Layer 5 of a small transformer language model trained on English Wikipedia (11 layers, counted from 0, width 128). Numbers have three digits each and are written without spaces.
A neuron adds its activation times its output weights to the MLP's output. To switch it off is to set its activation to zero at one token and run the rest of the model.

Output weights of the MLP neurons that the questions are about. A number n stands for (n - 500) times 0.0028.
n9: 607467486480495582447399495538514661399525336409511561437566556503410446603583472508341468503536458472474511412602461353543413311600477490340608620617236593654577528288550517483582497579393424552503453497521474503527500465408519513576361503534422503390467478273570658687517489345669489534737366597535600495440561635554480545558537529579433574470630414495442413555373457458617588409587
n50: 409294491550513623457568396687441567643542539687573492661613521649533288372520361492474446400316519529553418472359431389403419455561444465455565354665551638542672602585355594483408491539503419471522613383307535306511615544412540409486528366465407522358483434590551622588553467450519536483520446433709406665516473633555497617449474373583437563622611430505573387472480530524463468585516
n57: 381476507596597544504401633381467686456529581656634478405320483982561762576404595562500535653493574508437538327565635689548358600464618479403632485408559241514504373644520545353675245555625605523396402566536320548392738470542645572536449552584635393356391381309617611327580493452651372355371440444407250544278571242431586432381717380496433478652485416424553393548493543292394527556578
n74: 532497299410568546613680532482599471441587585593414603520607664482599531508643407503503655598465642385382438291581638669445428416555535568561215516620593464374424542564542406605517484523286371468527491365521548491533471332461344567607623581512525631382500488535595259571400540367539549500333472619440634486426479289543578365506354649616358259262466515369449665531575597562445583553443
n81: 497551534542481640595536572447349423383485621545558573603347363432436455331373599244446347586472414537391387582536509600427633590655582440438536436467497699530433657362544567654393258413662469701538580490494610500586447652481442459479679421317429517391446485531454388314608476569529709593284381445497442539448509679417402566468475491640433451524491629559454548506485518618408605566590
n112: 639392557646668479514267245718531548340657330388527768458433523243551434649546453386729443573461520640576496452461447549588406605452467513477452660607490251484713294626393377489432691617333407547350420601524271496726424577555507438452524383576385423460379555507601306471651686486561545504528383497560580639540490431569526443467209450524472427528362457683597487493371531533671619437618
n134: 466583614586572510326477349558354448457381582427662510454516297432749631535530541447460510395574443544381317503647466517598691434461687321317637688277702563524558428623542507591445323672454726555407579696497613604442400415393533422441638337371566513503428516488563393420744516431542421329435554465470494472386478434526580478522479592562383890570460434667500411347427500639476517334292
n151: 389406414532486575669277500448525497572465549585582279352629441630503593334408636415521521537441506468422313522450404570576606387366652539506604478366626544494190476429474468597632464400632491375586329665524559688630648468273576534516500623554420606476512549503631405411503575666611447402407394416442391447672537744581482473446654400494554524427427554476373497598431347419354759598680
n162: 702536548505545385708353545541567518575561490419503478740426322454430478633564588487508503555570463341581373416585534319621428348511361571523546317585500471446562526597583475335456526598434492720551437491540494427435396426541394519511423399521490543310566462513435427436522292453427651305530647471510468531410591674519686388474550489456455533631517529459468404570611503450559497618454
n173: 468485632567498553457484514453439524436548581455559531439632478367510479493484300697493622482495510443449411422537592353490546402524465624580627421489340596444709491539505527505478602532540336578471635423421434336487483595442364445605389500566442462462447471472510602564600516569516363572576357515576617693533441589458708639510403526392433599540427343542355369463559609421335434490670
n227: 448425532622534550514561452709524515607476561581721625431510418497523460450489500418410413492488396533376503576550500400659376540442561406545542435391337560490246527552456478618515528403639483575523571461461506468448405539441508319474511458449549428398518248598548387385459674511380548470426470492494364659513523592597537421622655515476644532355522449660454415664511487459433602659505
n267: 459507391498491693535439494423483462412515534574517438457556429452467456496579457689528557398571573555465544510475542624596602566498532369472514352568515500536586357459424495429411388505485500683471545453384508699360667412557671517464454550428538573514568452414442607456427347564397471531394392502643556559474393654367525524406609592425540617626502533459387376480465529493445609435619
n293: 377488511546476614492476450446414486289487548545495439483485434287505611421568546365456580596485296503540399462437418587595626518407520580401514548622524564570589412380571532460397451390510642410617635564523377323456552699549579523500435505428543603445407646448604426426375559523556661467411519472428495364593551547521549725423422651453479480561540540527518505574469548472430319559596
n345: 609318503537368390466506386473382597537426310438408434426335494473557262406475478442514420769497706475521435452474478509379542645567366465387398374482571625528645648295503447655362465500574523452554577400589703475615468644329627412521521468491472435394576482410335587448556466589572482347486579512564391471527527619628419708512371408579268837444606518569654509596673485559466627523610
n366: 534487610258448511503534429522491618683491406497588558500519566596511545574566444449425448588439467441579512578511436451455453457463468620452397389614408527337490478522301655635537388511423384509573429602610580480792351411551293326596628609508550544358624438581407535398577525449338593556587631544693486508566414602370481509555471407545430393376572644508360351359549327596500588427500
n491: 575611591451605480547465488435361444535512399515556562586633554497590557438424557430397514661538511461511491475503556421476492651319440506380606273592532463439816300435497430485495470549572607706452387341447449570523636447521395580511514589577492467519323634615364518415500380592429557443417468453576558478300564482449695588390589386597403967640474398392431576450532534409296482453494

Each question names a token from some text and the token that comes next. It shows the activations a of the neurons there, in the order above. A number n stands for (n - 500) times 0.011.

Then comes g, the gradient of the next token's log-probability with respect to the MLP's output, scaled to length 1. A neuron's effect is roughly proportional to its activation times (output weights . g). A number n stands for (n - 500) times 0.00079.

"athi", then " Li"
a: 494671499485494485500496492559500485500497485498
g: 412540370438595486564412550541632473515321474619303477623384722359310536472520462364421409452560483437509464756539611375502511364500575599426528443672494376339536629473511312449561510471230462567356599576457564464556414536377407502437588660307596473415667541607409540404626488803563611549458429429463459597717364674679424521655580253558236590523409573490696420385680786444398519381585
Which neuron, switched off, lowers the next token's probability most? n50

" school", then " received"
a: 499498678485498488500499494498563488494497490500
g: 441624451579440549609420624501504696413512320498518418336699438627631564269459379364552450555455537495330403412607579516498393598290439242383602438597613574427552500439502553414463425423537412672432406512677468586336670421572730476523573592375493452314540311532528405369475455408543614485411541516303439607705833267498605455600465287689490565768478444488510629524548385571529690709423
Which two neurons, each switched off alone, lower its probability most, in order? n57, n227

" The", then " foundation"
a: 496493500499491500487485493497547494489497485489
g: 435582590442277624510528635475482727606425647398527365405589564446546461520437380547661384560463432528706571590386501485440297597341557532585430528645511412413604327429492478393421602520761481509534222637517273431392470765549358499634404398613545716524297716555493481505333483573430480455541423500374457323454353578404402410388734643483615598445342639427671511572739519273504452583610
Which neuron, switched off, lowers the next token's probability most? n134

".", then " Moh"
a: 498504500498500500497500498635498495485499489499
g: 506649572575519270595447464372373473365432598604549656353276531368571586611647676523571393601463710337314627575485394260582608511325515591451377404427546489487527609601510576411663626234396423519637517294479630376610408419455589469428693469452461523475543629610520353365301397437470709631434695681401530594485408542500491522588524569637518541605430433426597216309545543743380564415480
Which neuron, switched off, raises the next token's probability most? n173

"us", then " with"
a: 500548500500485493500492499491500533491499491485
g: 343442446480273562633551555299490663402414321603582514541778509511639426598188415459534453540654592746383394606441579414556735557598543382501734507492408552554470499321408590680559388561378514466468397505307502462142717406540403676571411482535467633513382545461695391419492560538467423463476492412581561339567744476418467667516536456658425571471472593298573547501462443634468575349350
Which neuron, switched off, lowers the next token's probability most? n267

" |", then " 3"
a: 498500500485500497500500495489485500498497495500
g: 519455681685408299427515535622519542476266620719320285395433288437454650401591307683558530397575453384289454555653594296288558603659513628668547396439426426469527504537351467583670531548464421393415471535590560402664539683569400403578434590520561427455449421461376459652590634409429420507440477573566519692512634549476614458534565364548344525560522584524449182569506752201519516585654
Which neuron, switched off, raises the next token's probability most? n173

".", then " The"
a: 497489494495485499776493490485485487513499485663
g: 568535465526687623492436482572418597454675621538540474514635438668373368448738482352411339275430470496662534570431479395478519640304555531461607392579380392638450378433640343688413463632331369493556348574221654370500326510545378414443682390272817561491423648539486450558509621599584372598305565554412599540550580367502271649668546435512494499415473326536450724623467435666506577511483
Which neuron, switched off, lowers the next token's probability most? n134

"\n\n", then "="
a: 492495499491486496901489493493494486499499494728
g: 415498606322376459528522483431493554320489387440313569390675469460609491567474389442591632449428464606342462391425539681325576522592778630402516497507592466624590379512310361383439240474595696715596227497535545467304747542340602542502711379398368632492624553640402342343457418508446428506437432548402460561433569669566413471636426606387703586658553613607527562687655551312495581349552
Which neuron, switched off, lowers the next token's probability most? n134

"an", then " H"
a: 485615488498500491489497493541496493485487549492
g: 482339416446701585493503413589603405381081683572376577425463348490494530331449542406471615457432583464418583595474388487545348523338636444466470293694576583705615537456550522373544526390502522464436485247596606575561496353427455461294494597480578686502576491491602329470563106785679583599652455624363461612670424531470497407642530436447443552607531599516472508636481600458457731496381
Which neuron, switched off, lowers the next token's probability most? n50

" Ta", then "hi"
a: 672499500500500500499500498493499528503497500489
g: 286582429439634571697397361702582522306353480417436634638438540396566688476792396618351306439495381545601486698319595352515636355468520349449516404625587581390565378352525539358546541483438447479436605698715443611564419502431410424581297403303540563473403477317539455593584469383554455531628473461517436565583520692627494718549523784809388453671533441427435436381544437422448446464522
Which neuron, switched off, lowers the next token's probability most? n9

" Kan", then "ha"
a: 496485499487498497485500485488488489485496485500
g: 448460514354466335586359545430435567173412556567510591710355552551391440614660497591270400472617572434707536451515552448595369443414571445561482541451565512661561529513420369315443717524320511397576417603649493497598452319624327510604469473546649487459584635149523618476349352526616418350609667477649549470496654598307438556493540544496473457755416472594405313615815388523413412555635
Which neuron, switched off, raises the next token's probability most? n162

"e", then " one"
a: 498495499487485497500498485499490492486500498494
g: 739493521395726638436481331571634545527444540508417533467477591558367273426479432474575460162549473615527574537554539483575534494456472588672634525538554547393590439490196503344559297571340381531439380556690646693420523573564590547514613376686503448324359634551415480446571346347637267735470502603437482268489351537438558582426465293589330667737361618476484507510535383495515706453563
Which neuron, switched off, lowers the next token's probability most? n293

" Mar", then "athi"
a: 498489494498499494485500495507492491495487489500
g: 605604413435488434525508509703307342360478535473518632635558400417569497557637436302400498209647692553543486515636567543554458507457564394560599709343469407611297369505506476479438431548654508474509582559478680527600330515417471394475546498516650523596380536522478632663251395377489572459550598655469491634487360612554473592578433721268568456393390298690260592676302381448781376527282
Which neuron, switched off, lowers the next token's probability most? n345

".", then " |"
a: 489494515499498499490494491592523500492487485499
g: 357405363521446650512567444332448665264451404439448505297421496307531638416445561622458649340543523421435363638631667627589572545498737368573403501449568496452651542505529602461579578433325226658639431194557511533390580515619539413395583564550424512542637671512510407272482399481476411756544496418437414553554628652381518444480380453814461398767469453568774462427411499611494565406474
Which neuron, switched off, lowers the next token's probability most? n173

" b", then "."
a: 500514500493499500500499496488500622487571500499
g: 371452435406679672446469733529495515286480461707631384315430470475418548285339404578471371479407530485468642489619460469443492764425613459636411593617363509441591700361502445555526459496380440509374428576710371474466486398493804547456499423297428567581714353531343342560617752475321501255480422596553556533486591335473355677513482414648673584763611605502575430513642488491392462513467
Which neuron, switched off, lowers the next token's probability most? n267

"=", then "F"
a: 491500498499497493489497486499485495536497499488
g: 478601692393501611494472621515390561618601500343648419473683558519700450518556513278410425647596427519563514492427461482597561543599270616462545387433473603528496407510785635423478582380566579549512506527459390721670244471280446633538228265485601410502582433451597573554572532432556588126395478537737528449454648601514558394413605478519467410419429488223282546305484687393419488567523
Which neuron, switched off, raises the next token's probability most? n162

" (", then "round"
a: 500499500556495497499500494499496496485500485642
g: 527500348387388486483526463388292444510402546313541378473528599569499508575546400735419282463599584582531565549557521473581796489456585545438514517562382506610498567658390444412536653476417477505416533390340515296550481549394601651500458516501501627774509702459471862755452626518434592382640570707511272371538575382332382554562595552568467468483394340667652509387249507400400295266558
Which neuron, switched off, raises the next token's probability most? n74

" |", then " D"
a: 485491495485499493500498495525500500485534633500
g: 385294556608529434481634496604670590487619593703542299454565522756633368349591697448102384587385466536352558568406353305546554412637497521451419534182490572421431494460692438513660414314446412560428331580579640360525320405496554749631566579630478664653496422592462414529586555554361379625555528577478513390503501663683414555513577446416406477494416434438402472325496659526452410579576
Which neuron, switched off, lowers the next token's probability most? n366

" to", then " UEFA"
a: 486500500489486500500499651500495498495491489487
g: 561625488222498549472457558647314374586624411596370627794381686565664451510501656361302291665440576508377651566389619466519558661498558628562619567485609595494560531421459594472413518508538407446455622571457655413411434361475441349585469336512497465439616464627408425465531244541566412454390391397477584260639365591337522427267402770474639629651603499572465506522669696443324349395430
Which neuron, switched off, lowers the next token's probability most? n162

"=", then "National"
a: 490500500486485500493494492500498498605486485523
g: 592488432552533248395598593554397403514705353533585600504497451557500750558555494452442365530693577415610504598531504484435555639520360542541619500436419441395601556489592589520612573492418639306460763391579375682368302627436630660406307533364798448468464421420531663648428522337522702380505448496586567369546388316472678459449511279506344439424486675581325503606126440513520424560385
Which neuron, switched off, lowers the next token's probability most? n293

".", then " Ze"
a: 498485494498485499801495486485486485489499487660
g: 513493624474652516511540566660504488437484536657323560547344452602530343624734504351569277430578412486332662511530453419530500406535501476478409479379513475441473532534386548450376617504564257370564492393443847463419633444598582290322807418160630584487461493692357432374580368580609523711499718528675497592532321468597479533657432493406378565445449579584666549385393533504608520428268
Which neuron, switched off, raises the next token's probability most? n491

" k", then "il"
a: 485485500489498500500500493486494490544485499500
g: 573481335465348665355426502369560298412461419649425602316548691542536776444437602606425514687399539379565587662378542655381624354600301561445512469516426313640615655678482409407303648554412612475472437615478498230658529555629620432491324430455554513605564375511585672582484526570192523483725393489467440435652543507556431516608554556472536570398417640260500563476257522566339375522557
Which neuron, switched off, lowers the next token's probability most? n293

"ed", then " Ah"
a: 500545538494500491500500499544500499499497485500
g: 550315491333646523542504620486395448491276617756280539450396479265417491733744563552339269595651498603630538494567516478553349389457466523463524523562469798444532453335619432569607634334493584258740653417529641498617447253417425604309521661514454525513459583601592405356613504635527576349744573559494450559537463526541492667506458389397342384351441604416456332494447457559475518500478
Which neuron, switched off, raises the next token's probability most? n57

" of", then " Jo"
a: 495485499486547500488488493485485499494499487492
g: 564575469605514402633614575374506228556665423477497708495339436603491416521417549311604417550402480484673476552569572418251586332547523557372519338401455535518565539463633305635727522273793514449296524239363504481494613556526541383664448542306407281478548548543381594476350386562432584489583732476499606474768537536391432594580583457471497456580588410537498342517507651805562397515367
Which neuron, switched off, lowers the next token's probability most? n81

"\n\n", then "|"
a: 493493499489486494878488491495494485492499492728
g: 349454428495680228321514562471749451572543526762511501595353453394537558494396723672453436527489325362450464645577741567368451400515519534547593329450420566467630728681542483532550558434375561243346671427499451431549519584505483501713542637571480402330449262493586560594532736441574457563327461442525427493587518477551489363490538387776197465407370500319665541594466475570397460454573
Which neuron, switched off, raises the next token's probability most? n134

" on", then " du"
a: 499500500494487497487485485500485500491500492496
g: 544466426496339477435681457647596751745435438384397305521592743555636562540434294623695527611475515499429518464161456424465409261249526663462498532631446409492624698558462496303525403457449442355622491445552469610363653458555465436461326764614446614371461326476540464366331456340556302401392620608468588559433547606456349493583623528593566533552601545452695484557672566419545577537405
Which neuron, switched off, lowers the next token's probability most? n81

")", then " as"
a: 487499498491499500488492534498494488544498529601
g: 485394612524406436555549493289547677320410482649561588421690655514372579584516350504474463534349674648542548418362482478512317493491545489654383546361696375410360287450281331325545491635507441499492494554355346393387688508341409410463602432678428418288408415581599477554504660549606533711411445622414369482543698637654432685663555523403453488447510784478576683704319563533596399608482
Which neuron, switched off, raises the next token's probability most? n491

" Cup", then " qualifying"
a: 499499491486500500500495523499485498491500500613
g: 614581519434635584484595606456685327650382417718334621472562647594286481416586366573669550497364612478520318472266476382502576318331381345571570503675432689323580563517279434292448451538484528506616640544627496393452401533275504508585621429733755439527567512558533355623509590408392452560554605497698402578428290349640630597481458544328423602567549581380432670409482426534344441512367
Which neuron, switched off, lowers the next token's probability most? n491

" |", then " +"
a: 499500500545499494497497498488499500500494489500
g: 776482474628606525509518518406443392412645526402569562563508616428517551461552452500644427529460183295376410467436610407555456552377529480665438516609654463563520508536510746532507548596448481533622601514290363298634468470414425489484655415737390654239489349383517646481539434581604294311528545467461349503392694263740568414652421445515551358570490567466370802580439334450664608547348
Which neuron, switched off, lowers the next token's probability most? n74

"|", then " No"
a: 485495488491499500485494526499488485487485487500
g: 524396469403385494692414626454652427574359586722534529427447477586256365232516475578517628555606602556508533643466262495424655472342502423580477396489276387443343601569587492430445583406627451643591336402536476190426609444590456288436600459711602593483446379644490483488655568313221440678516613549479444546374604636488504548694568425512626444427581356525483437712665552677419355615579
Which neuron, switched off, raises the next token's probability most? n227

" chief", then " of"
a: 500500487498495492498499490488485494500497485500
g: 444538378442483400364487414509405553420582385558579451454562407510490526514463461504473551535517569618574398642435338469595493551546397436547435360340596400345504651505394678622544606354500387694606270383535337416661668440444588393623505613249473474433839372479549475301480616751408570565461418596534674409545653863477507521462301712316281685707481539459426476483456528380467600693492
Which neuron, switched off, raises the next token's probability most? n366